Layer 5 of a small transformer language model trained on English Wikipedia (14 layers, counted from 0, width 128).
A neuron adds its activation times its output weights to the MLP's output. To switch it off is to set its activation to zero at one token and run the rest of the model.
A neuron's activation on a vector x is GELU(weights . x), where the dot is the dot product.

Input weights of the MLP neurons that the questions are about. A number n stands for n times 0.0025.
n58: -15 -28 -223 168 -234 -63 -34 12 65 -83 -6 -178 72 -18 69 113 55 -108 47 -63 38 92 63 56 -12 65 -250 86 286 -350 45 91 -103 37 -79 124 95 23 -94 3 237 -34 156 24 -77 120 33 -255 38 49 7 -57 116 161 -58 221 -101 105 -73 -136 -100 -84 28 -82 62 47 -130 -116 35 -151 -3 32 73 -44 -35 130 180 -37 89 -45 -97 26 62 -169 104 38 72 -56 93 -46 -76 6 242 87 -19 -99 -23 48 -41 -160 -81 22 -137 6 118 -151 100 -100 49 68 51 -22 -56 -15 -234 105 81 -14 -127 3 19 52 7 -9 59 -10 183 44
n121: 243 222 -67 -5 18 -147 43 74 188 44 -144 -130 13 -94 115 -77 146 -181 97 -177 221 -111 128 35 -46 115 -46 -186 -72 -311 -244 474 42 -151 40 55 -17 14 81 -127 -69 22 84 -145 -58 236 -135 318 -4 126 -37 193 -13 180 -17 113 41 -130 -13 -100 114 -74 4 -377 -88 58 -9 -82 31 75 -38 -369 228 -136 154 -42 -196 -112 56 -186 220 -126 -82 -144 -155 179 -78 -183 -144 -69 -262 252 -77 -35 61 139 304 -126 -98 106 -144 -324 -121 -202 -206 139 -99 0 -197 192 168 -186 123 121 169 213 204 -48 -142 -95 -161 -82 -33 153 9 5 32 33
n142: -4 -4 -66 -49 -104 -238 -61 36 24 -89 19 37 29 119 -19 20 -207 27 -55 -132 47 66 40 -89 83 -43 61 -103 -338 84 -208 133 66 43 11 121 43 -53 7 153 -121 -64 108 -56 -92 201 -88 18 44 21 -128 16 76 219 -4 -54 -263 -29 148 220 320 -45 209 -63 -198 47 -12 -128 -11 -205 95 -204 38 40 61 -137 -83 -146 -49 -220 36 -59 -43 -91 -194 26 -233 -191 -104 -78 240 -120 -228 147 112 28 -26 -152 -87 -178 166 89 -30 -113 69 110 -137 -156 74 -169 -7 58 -80 -54 -7 -8 -34 55 83 -130 115 36 81 198 138 -149 4 315
n193: -48 -51 95 -47 55 34 -11 28 12 108 113 -135 -45 -80 -107 22 -135 -147 37 60 -40 43 -137 -36 -35 46 9 103 76 -120 166 16 16 -11 51 -3 6 -68 -153 -23 -28 33 46 -80 17 -43 -117 128 -52 20 12 12 176 13 44 -82 159 -107 182 89 -28 178 37 -323 39 -66 69 74 -23 79 -88 -55 66 -168 61 185 -80 120 -75 -60 130 -32 109 -27 -92 179 59 95 -20 0 36 -138 73 62 -135 22 41 116 -39 -165 -93 -142 92 -89 -90 -161 29 -28 86 22 -3 86 17 84 -36 -56 -126 43 -168 -144 -139 0 96 256 140 -213 28 -3
n372: -156 166 89 -118 -161 3 -178 -69 -59 18 -7 116 107 29 66 139 -174 -36 64 -148 -115 -20 13 122 -170 -91 56 -155 -127 -134 -203 -56 -171 0 -54 119 122 38 -158 -114 23 92 51 134 -194 37 -7 91 133 -195 21 -61 24 46 118 326 -83 112 -65 157 67 30 -7 44 -81 182 46 -28 -58 -150 -91 123 195 34 -79 -130 -84 46 88 -145 -47 41 -43 81 -61 133 -132 30 27 -105 -13 -62 -107 70 40 -100 31 24 65 -80 90 -223 154 301 -87 -63 79 77 167 -115 -115 94 -70 26 168 -27 -59 40 -45 261 -38 -33 -67 -193 32 -41 65 243
n424: 143 -51 -59 36 -134 -104 81 112 60 -31 -134 -283 -14 -123 -251 -147 75 89 66 96 134 115 -135 -173 -72 86 -101 44 -99 134 -49 -103 -10 17 -24 65 -98 61 73 21 3 118 69 30 45 52 15 162 -66 -78 82 -74 -110 59 -174 -171 117 49 -77 -26 17 -77 17 -198 -69 -93 -73 -137 297 -176 -206 -28 55 86 31 68 -49 0 -167 182 -275 123 34 43 -218 -252 -25 332 4 20 34 -7 -113 -3 20 -33 -7 -46 -38 120 0 -11 -119 134 116 -47 -99 224 191 222 66 -73 199 27 -118 20 -198 8 -21 45 -14 44 204 41 -29 -95 251 -78
n483: -13 -5 -33 -237 64 -133 -62 32 -75 42 78 72 -161 -37 -160 -131 54 27 -162 144 -114 -121 -27 -38 31 -36 163 13 -59 17 -3 -39 21 75 99 74 -137 -176 74 197 88 21 55 11 106 141 -159 74 56 108 -26 -32 60 22 -96 68 8 -75 -97 -68 81 -104 150 15 -118 74 122 18 -97 38 140 -145 -12 120 108 31 104 -24 -27 16 -90 14 -30 -76 -41 100 139 -61 -48 77 -91 -27 20 181 -79 -84 8 -238 8 -14 -106 22 198 -29 139 -115 157 96 -115 -23 -102 14 33 116 -64 3 -6 -15 37 27 117 38 32 -117 -78 -174 -43 -31
n506: 96 -33 -115 -106 -77 25 -201 85 82 -179 -150 -34 97 -48 69 -176 -86 51 -22 0 206 134 -114 -79 98 111 6 19 -65 -90 -102 -46 -13 -46 22 -191 -81 -32 176 -228 128 16 -69 19 -68 -56 -292 -139 6 -27 -6 -44 117 73 62 -74 -89 28 73 -21 63 -19 22 12 183 14 -182 169 -28 -35 -11 20 -53 55 -19 50 54 14 59 -192 -69 6 98 -75 -167 -70 -98 -130 -37 -22 -49 38 9 22 -25 34 46 17 -188 -44 -19 45 51 -103 33 -137 -133 -31 -43 -5 124 -67 11 35 -35 -112 54 -160 84 6 37 -106 97 5 -76 54 -84 -128

Output weights of the MLP neurons that the questions are about. A number n stands for n times 0.00099.
n58: 36 123 141 177 30 13 40 -98 68 185 221 278 -88 -83 123 -71 -34 -39 14 32 -161 64 185 -267 72 -139 119 201 55 160 -171 18 0 -106 -98 188 315 -117 36 -111 75 34 -68 113 -262 -437 131 266 -426 69 158 -17 187 -23 -436 89 53 132 44 -12 -38 110 5 -94 -298 -116 71 126 48 115 -51 -117 83 -70 -129 0 -44 -113 -266 -23 -27 -71 -58 -328 178 332 -159 -31 224 -174 -232 -115 -188 73 -102 124 -96 85 -137 -100 175 -159 73 -200 53 -273 44 -89 87 -118 -175 -14 -115 189 -60 34 -251 114 32 201 -26 -9 61 -45 -71 63 95 63
n121: 115 255 69 -209 -116 77 -160 -201 233 -89 -261 -130 -89 96 -70 -103 19 -132 -308 87 95 -94 297 -154 215 103 -41 -232 -153 -76 -52 133 186 165 -159 -177 120 -62 -40 -137 74 97 88 -296 -11 193 -227 -118 -331 50 56 -50 -142 58 -31 169 91 45 50 -303 242 -104 -477 -331 -195 95 248 59 -210 392 66 -72 -92 -168 332 -17 -146 -157 -19 180 168 -389 -334 -444 91 205 -102 -410 63 -224 6 124 -64 469 261 -201 400 -46 -59 -28 -141 -223 17 0 -176 11 -263 156 -112 391 -17 -18 203 51 249 44 43 -205 -123 -472 56 22 268 6 -81 245 -238 -208
n142: -16 -83 -232 -111 174 -153 -140 56 -144 -35 220 -171 46 78 -78 -34 79 -147 -12 -110 -82 21 79 21 -93 30 95 -49 -94 201 4 -121 122 -36 12 99 183 152 -286 -19 -4 91 -159 4 24 139 240 -12 -56 39 158 43 160 -57 181 -137 -206 83 -96 74 68 -111 95 112 -240 -96 -27 94 225 -99 59 86 82 109 240 -124 -137 4 -170 -139 8 144 65 -16 -291 -159 -62 96 101 4 -89 78 109 15 -166 -68 0 8 -168 -16 -103 316 282 -106 147 202 60 88 198 4 -110 -167 -157 -154 100 -91 -56 278 -180 50 311 236 -148 157 18 -4 -113 -246
n193: -29 -95 17 75 -152 -48 43 -129 -41 -66 55 198 189 109 -11 -131 145 196 -214 -36 -66 -22 218 -15 112 132 -66 -44 -4 165 -32 -7 -98 138 -96 44 43 19 269 99 46 -7 -148 -68 18 -17 46 -110 -160 -263 201 -73 -95 -145 111 71 21 42 55 -13 -60 112 -181 89 63 89 -57 -104 -62 202 -75 184 16 105 21 136 -14 -21 -19 180 -14 -168 -147 -113 27 -230 -81 -60 255 0 -205 88 -120 -89 148 83 -105 -157 40 257 85 -31 -155 -202 -96 201 -7 -198 -3 -138 136 -33 130 -25 -44 227 131 -7 145 212 130 -144 49 89 22 -108 -24 36
n372: 190 -20 -69 249 -131 -102 114 21 35 329 -183 -53 149 53 -121 62 -77 126 -115 50 268 214 38 -38 114 -16 190 31 202 206 -45 -45 -97 -118 51 -148 -155 -15 -91 -114 175 -58 -66 -195 89 4 -49 -38 49 76 12 -20 -98 116 -79 -66 97 320 4 -46 -56 -39 -138 -154 197 251 191 0 195 171 -95 295 -113 -82 -246 99 12 -32 263 -224 -175 61 155 45 420 -81 -102 122 -128 101 -83 -42 -104 -99 89 55 77 -164 -4 -12 187 -71 8 -269 37 -73 -172 -39 -46 -171 60 0 0 -77 68 137 -89 -84 21 -71 -52 -310 40 127 94 51 345 -99
n424: -193 -24 -86 -238 -139 -8 -8 36 72 15 -33 194 -183 -108 12 -60 22 108 -8 -260 -152 278 -145 50 -29 114 -90 132 -53 176 28 -12 -213 68 27 -132 4 43 -8 107 -155 -64 115 30 -227 177 -133 152 135 -213 -95 248 -110 -57 -69 -171 12 -225 4 22 47 65 -69 -177 -362 -137 209 -68 0 107 118 -171 111 -231 -136 128 16 125 -69 46 -28 -168 285 -79 -33 190 -24 64 -40 -49 -267 0 7 -189 -91 126 79 -68 -168 -86 0 229 19 164 48 83 -159 0 -56 -53 165 -281 -84 -59 -132 -148 -86 359 -49 123 224 35 -187 -72 151 -103 -105 93
n483: 0 213 -142 168 -65 88 -28 -21 -168 7 7 137 -29 30 130 -90 -82 -34 77 -256 -35 214 117 7 85 208 -127 -20 152 0 -50 21 3 -130 142 -248 70 -26 57 17 -14 -43 48 -7 -76 -48 130 -229 -148 34 -77 192 -135 -165 11 57 -14 175 155 72 142 17 -279 -17 -25 11 4 43 -80 211 160 -17 -76 167 -81 -206 73 166 150 -152 255 -46 61 -197 3 -49 105 95 -71 36 -169 -84 66 -157 77 95 0 212 10 38 16 23 -24 21 -190 94 -138 -315 -172 115 94 43 -68 -223 37 148 -92 199 76 3 -35 66 59 35 150 118 106 -61
n506: -81 -10 188 201 65 -96 40 64 80 65 98 97 -4 -13 0 146 30 65 -42 89 95 -62 73 77 -33 80 128 13 152 55 -115 61 -36 -37 55 115 181 103 -132 347 -124 101 -133 -142 26 -52 245 336 34 -3 60 163 29 -51 -156 -32 -107 3 77 13 203 -58 -91 -302 123 -123 149 -105 116 124 18 79 15 -46 30 -132 79 3 -59 71 51 -13 -80 77 122 0 144 60 -47 301 -107 -73 -164 65 -84 61 -20 -37 138 111 31 -113 -16 254 -201 143 141 7 -82 -3 -86 51 -100 93 192 112 98 137 -51 -10 40 69 -53 -74 110 74 -36 -7

Each question names a token from some text and the token that comes next. It shows the vector x that enters the MLP there. A number n stands for n times 0.0071.

Then comes g, the gradient of the next token's log-probability with respect to the MLP's output, scaled to length 1. A neuron's effect is roughly proportional to its activation times (output weights . g). A number n stands for n times 0.00086.

"on ", then "her "
x: -179 -19 -38 73 -216 32 128 1 43 20 -76 -190 209 62 227 -14 -37 -143 232 16 -150 199 -74 -2 -94 86 -63 48 -168 213 -109 -107 18 35 -133 90 -19 62 129 20 -121 49 147 111 -1 -146 17 240 6 50 -156 -56 -11 -123 -6 74 205 187 256 -58 205 -119 -101 -287 146 -80 -139 98 130 134 45 147 -14 79 85 160 302 78 368 -61 178 28 39 -31 -182 -3 149 52 -3 -107 -45 -254 37 -145 -13 51 -212 13 232 122 138 288 152 -282 202 218 -71 4 -245 35 70 251 193 57 83 369 -162 18 175 181 -229 -112 -181 -4 -144 -70 -292 -142
g: 64 -87 82 -246 19 152 -34 267 -7 -223 32 20 148 23 -145 46 1 -75 -89 63 -131 12 22 78 -131 108 -79 171 34 -68 -61 0 -84 40 155 -111 -30 157 183 50 11 117 7 105 235 13 39 108 223 -29 74 6 -52 -96 -126 38 59 106 -182 115 86 -21 -151 -16 -90 241 -2 37 172 -35 -70 -5 -100 -78 203 -63 207 98 -178 13 18 61 -28 -190 -74 173 -17 -85 153 -55 -151 -72 21 53 65 -7 -1 42 -90 100 -149 -16 18 59 205 61 13 35 -117 90 47 80 -73 3 47 -14 87 6 -53 -33 101 -6 123 -19 -43 108 -26 -96
Which neuron, switched off, lowers the next token's probability most? n424

"Str", then "ing"
x: -81 1 47 80 -206 115 134 8 35 180 23 -3 221 91 183 -69 -81 -191 195 -123 -223 148 99 -53 -59 76 9 26 -164 109 -1 -7 -79 180 18 118 -64 117 172 -52 -150 117 29 -23 59 -33 128 276 25 -47 -41 -37 -158 -93 10 89 183 267 317 -30 99 -130 -110 -235 -2 -24 58 127 73 94 73 140 5 102 157 237 227 41 331 -14 395 40 -51 133 -182 87 245 59 -95 8 -115 -210 -8 -135 -13 -66 -149 -70 195 41 186 313 90 -13 187 249 90 72 -136 -81 -152 187 -1 119 -86 356 -208 68 112 154 -97 -22 -83 57 -95 -154 -435 -12
g: -104 61 -75 -8 -203 45 -100 -123 10 172 78 -122 -49 81 48 60 -210 265 67 110 -27 -203 -22 -217 116 68 1 -98 -186 98 11 -63 -54 9 -91 -8 -151 -202 -167 -7 42 98 181 -13 32 -25 -70 -121 118 -19 146 48 -85 -40 84 66 36 30 -57 8 147 2 -148 -48 137 62 -93 7 27 5 -82 -110 -112 79 136 38 -122 -143 -58 42 9 70 -36 6 109 -94 55 40 110 64 -54 -116 -5 -147 66 -146 38 -22 100 -57 79 -241 39 -151 -38 52 -44 6 -84 39 -36 -69 -15 23 59 240 11 42 19 -197 -9 7 -86 -110 109 338 75 55
Which neuron, switched off, lowers the next token's probability most? n372

", ", then "and "
x: -71 -27 -3 104 -246 10 86 13 28 -27 -25 -119 217 171 265 -28 -33 -91 132 -31 -210 75 30 29 -12 184 -99 103 -170 171 -128 -110 -8 106 -122 178 65 127 237 -37 -150 -3 78 132 87 -45 41 196 136 163 -115 63 -110 -72 8 160 57 210 405 4 121 -146 -20 -220 154 -93 -123 55 105 184 79 85 69 222 91 160 230 51 324 -40 227 78 -35 19 -241 -7 63 32 -32 -2 -48 -302 100 -28 93 53 -186 -2 185 70 150 354 155 -293 253 201 -111 -48 -199 63 6 184 60 67 62 314 -187 -18 176 127 -178 -30 -125 -1 -101 -74 -364 -96
g: 35 -4 125 -129 11 100 -57 28 -11 -260 -5 11 117 62 -111 39 -26 -120 47 129 90 -150 17 -31 1 53 -4 28 -115 -98 112 -56 -26 -122 64 121 220 74 -72 -24 -99 0 85 -80 74 -12 71 -169 -18 -202 35 -106 -52 -32 -80 33 56 1 -32 -150 88 -83 100 -132 132 -47 163 -179 -9 43 192 2 75 197 26 -5 -13 184 -33 5 -19 -42 57 -87 -305 115 -19 -100 151 131 -79 60 -196 83 19 -120 -19 32 -236 0 -108 142 107 118 83 210 37 -104 121 -89 -107 -4 2 23 124 -115 -76 -60 153 80 -106 62 31 25 -74 -193 173 23
Which neuron, switched off, lowers the next token's probability most? n142

"second ", then "consecutive "
x: -55 -52 -36 122 -278 13 82 23 12 -95 -28 -151 309 100 262 45 -78 -79 230 -32 -191 95 63 -35 -40 48 -37 95 -62 25 -5 -80 -8 184 -212 109 -1 62 180 56 -88 -92 227 88 43 -72 115 164 11 -18 -38 36 -54 -91 79 196 106 263 310 -109 107 -137 -105 -294 105 -56 -79 134 63 176 68 109 -45 122 197 122 259 53 348 -53 267 -10 -53 -9 -121 -24 48 108 70 -57 -82 -69 99 23 48 -15 -207 -1 225 66 162 256 157 -260 257 311 -143 -46 -265 -8 47 169 212 129 -34 329 -165 132 149 105 -185 32 -68 -90 -10 -71 -377 -64
g: -145 12 -27 18 -98 56 28 197 77 -116 -193 -197 -106 -121 -54 117 -62 -111 13 33 31 74 -123 0 132 -71 -17 126 -49 -8 -161 14 -10 -132 153 -162 285 133 -117 -30 -83 -75 57 -98 -41 131 -88 -5 77 -25 193 -91 45 -50 175 137 22 56 -64 -84 -115 -75 -68 21 -81 -52 -11 7 -171 18 -6 39 -121 50 -159 -126 -109 153 60 -90 -73 119 -56 49 205 -14 13 -111 -342 169 118 23 20 -82 79 -69 80 133 -100 -122 3 72 -13 -135 72 173 -102 71 66 -47 -83 -4 60 -207 -61 -97 -117 -63 -2 -11 131 -76 95 -2 -11 -64 -10 52
Which neuron, switched off, raises the next token's probability most? n58

"its ", then "influence "
x: -76 -83 -55 106 -220 29 154 3 2 -81 69 -168 185 134 210 -49 -70 -7 297 -17 -183 165 -40 -2 -121 184 -71 81 -53 127 35 20 11 119 -235 66 -19 37 192 -39 -152 28 16 111 -15 -103 61 164 71 83 -136 -52 -146 -96 42 105 178 212 292 -7 95 -153 -56 -308 174 -118 -74 265 81 166 34 234 -4 97 110 148 163 22 387 -145 210 63 41 20 -104 -57 103 -6 -7 -103 -67 -187 114 -71 32 34 -82 14 251 -18 127 288 179 -324 241 183 -60 -21 -201 8 18 214 206 58 -6 325 -219 49 175 181 -199 -5 -194 69 -68 -49 -355 -11
g: -9 -263 -114 52 -13 101 0 75 -38 -4 -112 -96 123 -100 89 51 41 -111 -33 20 -14 -188 -64 104 72 54 2 -17 -27 53 181 -58 -258 24 -5 23 -17 -16 10 4 -11 -182 21 81 -104 0 -29 17 206 218 12 -46 46 -103 85 32 3 -47 -12 -175 -16 211 -86 42 -125 56 117 72 173 -138 33 113 19 80 -97 115 4 -191 29 74 -38 -215 -84 101 -4 -37 -37 -27 -152 -182 -46 -7 -211 76 -92 -38 110 52 52 -63 -107 73 -97 88 48 98 88 -201 -21 -180 -2 100 -40 -72 -85 -95 80 207 292 24 -41 -77 -70 88 -11 -12 112 -220
Which neuron, switched off, raises the next token's probability most? n506

"the ", then "Tre"
x: -62 -92 -2 45 -240 28 122 -3 51 -102 43 -108 244 67 173 -35 -20 -81 250 22 -207 195 47 -37 -54 124 -30 -32 -104 76 -8 -74 14 205 -194 77 -66 50 261 77 -121 29 76 -7 -15 -98 36 207 61 126 -90 42 -110 -116 68 150 118 196 338 16 136 -113 -66 -182 235 -155 -38 244 35 198 46 141 -40 66 128 153 246 40 404 -54 170 -60 3 -44 -140 6 75 52 37 -21 -91 -294 69 -21 -21 50 -109 84 268 -31 103 156 90 -309 283 170 -42 -35 -229 22 -4 212 179 50 -14 360 -209 29 79 117 -210 -9 -201 91 -81 -63 -386 -87
g: 61 -47 64 50 -40 -149 149 103 -71 -29 -35 -43 26 -142 80 -88 39 -128 130 111 -118 145 140 79 42 21 82 -64 62 125 -12 17 35 -263 49 -32 79 -117 21 86 -49 73 -75 84 107 25 107 -128 -73 -105 -59 23 21 -104 -79 -2 46 -3 -13 237 -150 -144 38 108 -34 15 -104 -37 109 -173 44 35 -138 59 101 11 53 32 -55 334 1 -73 -28 157 129 173 -42 -101 212 330 156 -63 -52 -43 -41 97 74 -173 -118 53 2 -163 -85 18 218 3 -85 50 50 10 -101 52 10 31 86 73 71 73 -90 182 4 -145 -87 -93 -37 72 123 -60
Which neuron, switched off, lowers the next token's probability most? n193

"with ", then "six"
x: -83 -52 30 -4 -210 81 173 17 -1 6 -2 -120 132 102 301 -13 -17 -89 257 3 -164 166 -28 -66 -126 113 -25 31 -153 149 -114 -115 -17 99 -141 114 -62 134 286 17 -105 -25 91 56 10 -115 25 206 64 67 -125 -71 -171 -111 38 108 79 189 269 -20 154 -170 -75 -262 158 -121 -118 147 47 205 142 113 -31 131 87 139 286 28 361 -65 195 84 22 23 -170 -72 112 33 -38 -104 -83 -181 17 -206 9 -7 -199 -36 167 169 164 181 60 -345 247 157 -70 -14 -225 42 12 304 163 138 75 354 -130 1 147 150 -156 -73 -116 36 -39 -86 -346 -109
g: 187 56 -18 -44 -35 42 -145 -54 -17 -167 171 -35 -97 48 181 150 -115 -27 -77 63 51 -280 8 56 -94 27 -9 -90 55 34 135 213 -54 118 165 -149 -107 -112 0 -119 33 -70 179 73 125 -51 -104 -44 -201 81 -50 2 -54 -82 119 -9 -82 64 164 -172 172 -36 -41 -39 69 4 -3 127 82 -16 -175 29 214 94 -104 -10 101 14 66 -137 -11 -123 -81 51 -125 152 -159 -29 -53 -96 244 113 -42 118 61 -79 72 91 94 103 19 93 100 51 4 -17 15 124 72 -132 -55 86 -28 123 7 -76 9 53 83 4 71 115 -196 -67 -75 -99 205 -28
Which neuron, switched off, raises the next token's probability most? n506

"al", then "ities "
x: -58 -105 -16 3 -237 69 260 -28 83 -36 -59 -107 195 75 198 -86 -143 -135 151 21 -240 53 177 -80 -179 72 25 13 -92 105 -30 -108 84 70 -93 116 -3 105 258 63 -295 41 12 26 -10 21 73 167 107 174 -3 -29 -88 -103 -9 77 126 212 303 5 151 -147 -59 -242 12 -68 -114 173 97 143 158 110 -45 71 130 195 233 7 322 88 229 -27 -48 56 -117 37 278 24 -54 -107 -299 -256 98 -110 -85 112 -207 -73 243 113 83 239 200 -196 292 261 -115 -43 -236 34 -139 145 165 97 -46 314 -216 84 167 253 -99 -84 -96 69 -179 -63 -305 17
g: -54 -135 -67 7 8 41 -212 119 -62 -163 -34 141 -113 -97 76 97 38 13 -2 29 -215 -54 -2 9 -166 -83 27 -14 38 86 1 35 -37 -9 101 -101 39 26 -116 92 116 85 -189 62 153 -33 -82 -68 148 53 89 214 72 -20 130 -86 37 71 -12 54 -361 -181 39 -107 -176 122 -156 138 78 -110 118 131 -23 -189 -50 -17 39 -114 -46 139 -129 -157 -52 -152 -126 57 81 8 -128 -6 -75 -157 -79 -60 59 -7 -72 -46 34 -117 -81 152 -139 -160 -20 -24 250 76 206 -34 -1 -6 -1 76 2 74 -107 15 59 -51 -101 24 155 33 -3 37 -34 30
Which neuron, switched off, lowers the next token's probability most? n121

"Or", then "li"
x: -228 -55 53 51 -191 -60 130 46 13 65 4 -65 176 162 198 -44 -158 -175 110 31 -121 116 106 32 -118 90 -52 99 -161 163 35 -55 -56 19 -45 -11 -23 144 212 39 -223 -3 181 83 -38 32 -2 224 -11 124 -64 42 -121 -95 -183 135 193 183 299 -11 107 -125 -122 -155 115 -26 -25 113 -2 135 94 188 52 146 43 240 227 -2 330 28 209 59 -73 1 -104 90 346 19 -5 -113 -159 -167 112 -102 -38 -41 -198 36 143 27 145 239 139 -246 223 216 32 -33 -345 -73 -28 160 39 133 -89 391 -250 43 224 165 -69 -97 -59 -97 -150 -42 -372 -156
g: -6 18 73 -107 -14 46 35 63 99 -155 36 43 63 30 94 43 -29 -139 21 -16 -116 157 74 206 -158 44 -36 14 157 -43 -77 -43 80 30 111 127 -206 -58 -78 54 270 193 96 -212 -28 38 27 11 43 -176 27 -97 155 -19 129 121 -3 132 53 24 -112 -148 -35 74 0 38 59 -123 -283 150 97 -91 63 98 165 -54 156 64 -37 117 5 -54 -71 -61 75 123 -76 -21 133 -71 -199 5 -71 -44 189 -102 8 166 164 52 126 -95 -116 74 52 -116 96 -60 -29 -50 78 144 -32 120 73 -115 -96 3 -40 -48 115 13 -22 29 176 116 -171 -93
Which neuron, switched off, lowers the next token's probability most? n483

"on ", then "the "
x: -147 -35 -49 64 -192 9 148 3 57 0 -38 -194 194 40 250 -21 -16 -115 196 11 -177 197 -70 4 -80 59 -65 36 -202 154 -53 -79 22 15 -141 53 -38 80 151 33 -126 10 150 103 -22 -90 7 260 37 63 -146 -58 -41 -93 2 93 171 169 286 -45 159 -126 -103 -277 155 -57 -131 98 132 107 8 138 -24 88 126 202 302 76 416 -44 190 2 51 -11 -171 -32 125 57 -7 -39 -52 -237 62 -150 8 96 -219 52 242 120 147 306 165 -291 221 221 -90 -68 -244 15 138 242 158 80 34 358 -178 20 188 179 -188 -99 -142 3 -138 -74 -328 -98
g: -155 31 -97 -21 -22 -4 -19 -10 157 13 82 -65 29 -124 92 -102 85 94 223 125 -30 115 -8 -42 53 8 54 50 10 -8 -126 -84 230 106 -22 12 28 18 -95 -74 58 -60 -77 -56 -110 151 140 212 194 37 64 45 -213 -69 -182 -96 -32 -102 -163 135 -26 -73 5 -28 111 4 -180 -38 -155 -62 -5 -186 -158 -148 80 21 -110 22 -27 -103 -80 72 168 -96 105 -147 -39 62 -248 -124 21 -5 84 -112 -135 332 78 65 9 107 -52 91 -17 -89 -107 113 -122 56 127 19 -28 -94 48 7 -48 83 -98 -10 -115 4 144 -58 134 -99 107 -90 -73 -30
Which neuron, switched off, lowers the next token's probability most? n424

"ed", then "oc"
x: -150 -32 -35 27 -266 71 175 -114 24 61 -113 -129 245 44 152 -16 -26 -135 156 37 -136 11 84 -72 -71 146 3 98 -65 60 50 -156 -4 75 -168 104 25 86 229 48 -279 133 132 -31 38 -29 118 307 69 130 -70 -89 -58 -116 -24 147 175 284 368 -53 184 -186 -111 -232 4 -66 -19 115 32 35 76 108 8 139 162 113 288 -48 271 -15 220 -9 -67 92 -90 20 199 82 -24 6 -120 -109 126 13 -73 32 -105 -39 135 118 143 227 51 -286 289 162 -48 5 -264 125 -92 95 131 162 -83 372 -184 175 289 202 -104 -1 -47 139 -163 8 -334 1
g: 20 21 -80 38 85 116 -20 -115 -49 92 -10 -51 -21 -104 -17 -158 -85 73 -199 -106 -91 52 -11 -43 131 139 60 -111 150 -61 148 129 71 15 40 42 -32 19 -29 -136 72 14 53 84 -51 -35 -37 -174 -59 -271 -28 153 137 -229 161 -238 -5 110 55 -34 -128 -34 75 16 -13 66 -16 -25 149 -187 -75 53 139 55 34 -120 37 -174 -98 62 282 34 -83 -20 -136 -147 -22 3 -65 19 1 -78 20 -90 47 -110 64 -66 192 -174 -176 -114 -46 77 -40 -113 236 106 66 192 20 126 -23 -63 -126 78 -9 129 -7 -54 105 -30 47 -145 91 96 -78 62
Which neuron, switched off, raises the next token's probability most? n424

"of ", then "France"
x: -263 13 -81 46 -249 48 71 11 13 -29 38 -194 265 155 321 44 -42 -123 226 2 -220 197 -9 -4 -23 142 -51 61 -82 179 18 -69 20 137 -137 85 -99 77 243 56 -45 66 106 79 8 -32 18 184 21 37 -129 -21 -181 -76 -45 34 136 228 323 48 50 -188 -83 -311 181 -104 -140 108 119 144 73 98 -7 37 140 62 153 20 261 76 197 110 20 -40 -112 7 152 26 -101 -53 -60 -300 68 -151 -95 83 -159 32 220 -11 94 269 145 -276 208 209 -17 92 -281 97 25 214 95 76 14 314 -288 -25 174 174 -150 -81 -157 -25 -15 -153 -351 -100
g: -64 50 64 -39 -8 -8 130 -39 6 115 117 -20 -39 -35 44 207 -53 -90 109 36 -69 37 29 -66 24 -162 74 115 -50 85 -40 83 49 -119 -64 19 3 -104 -146 -62 -78 141 67 -102 33 242 -171 -13 15 30 -28 -57 -119 141 -226 -55 29 -133 -125 -123 -105 -125 14 -131 -121 -68 189 -331 -59 79 111 59 -13 -1 -86 43 22 -45 -131 -6 -108 -8 80 -38 82 -130 80 223 15 14 38 94 100 38 -76 2 -8 -13 -228 96 -26 60 -30 129 252 105 110 183 -51 -166 24 32 -82 -9 -51 104 -32 53 54 -236 -135 15 101 74 235 129 -29 58
Which neuron, switched off, raises the next token's probability most? n193

"ing", then "ian "
x: -194 -57 -16 65 -223 -19 132 -78 0 -4 47 -138 159 43 158 -15 -93 -168 171 54 -102 142 104 -132 -67 43 2 100 -108 124 10 -163 10 98 -163 122 3 145 289 -20 -221 19 97 -119 7 -4 160 333 117 121 -62 -74 -53 -156 -22 131 187 224 240 -36 152 -169 -99 -185 8 -76 -74 108 91 -10 88 101 -58 236 90 160 250 3 299 -24 337 7 -141 152 -62 26 274 35 -84 -90 -225 -167 83 -16 -38 44 -92 1 114 84 162 210 181 -244 259 228 -90 1 -118 -10 -111 208 166 144 -41 347 -212 59 225 205 -55 -86 -256 25 -231 -206 -349 -79
g: -126 -122 70 1 72 65 -10 159 75 42 -148 -135 -18 -22 -105 72 -12 -101 38 96 56 -116 -81 -30 97 108 112 -51 -75 -113 -109 -29 103 -3 21 -43 100 -11 75 -80 -29 -150 113 42 -274 -34 -70 -56 38 121 -91 -18 -53 60 78 -37 -18 -118 14 -28 -264 68 15 -166 -110 161 85 -93 -66 -26 75 74 -8 -163 -195 10 43 129 -90 -11 17 -83 48 114 -123 23 -41 59 185 248 160 108 190 36 70 26 175 20 10 191 -89 -59 59 125 109 105 164 176 20 12 310 -190 137 -8 66 90 -115 -72 -49 63 57 53 99 -10 9 -47 -83 -133
Which neuron, switched off, raises the next token's probability most? n483

"I ", then "was "
x: -122 41 -73 136 -262 21 125 16 12 -104 70 -148 257 128 278 -25 -54 -108 289 39 -205 210 -43 -15 -48 134 -49 151 -136 132 -13 -82 -60 36 -166 93 -53 148 205 -80 -125 71 45 75 32 -120 -19 215 -87 60 -58 67 -124 -111 -29 189 57 244 269 12 20 -150 17 -222 152 -64 -39 43 99 66 23 107 66 209 71 203 284 -13 325 4 250 71 1 40 -163 55 218 48 44 -76 -52 -185 158 -18 9 3 -166 -46 261 40 137 295 272 -331 264 126 24 -37 -247 -14 33 201 134 84 92 277 -265 34 171 151 -191 -15 -161 -89 -100 -15 -290 -145
g: 81 146 -28 -146 -10 -10 106 -108 -17 -110 -254 -76 -38 -42 -64 -147 147 -42 -22 24 -52 -117 -37 21 -68 79 -125 72 -198 40 208 -282 33 -38 33 119 -49 12 -34 69 73 0 -41 -26 32 -85 127 88 14 -177 -86 -84 -46 -166 84 -18 97 95 -44 67 77 -12 -60 187 -24 118 -68 -68 10 95 -251 -50 -62 5 -5 13 -23 109 85 200 232 -50 112 -5 -60 88 -65 -192 135 37 -155 -21 19 148 131 -54 -34 -73 14 -33 52 10 39 -97 103 -34 84 -102 -100 121 -59 -117 -197 -130 67 -10 -315 -166 175 -3 3 -15 31 -161 -2 60 -8 19
Which neuron, switched off, raises the next token's probability most? n506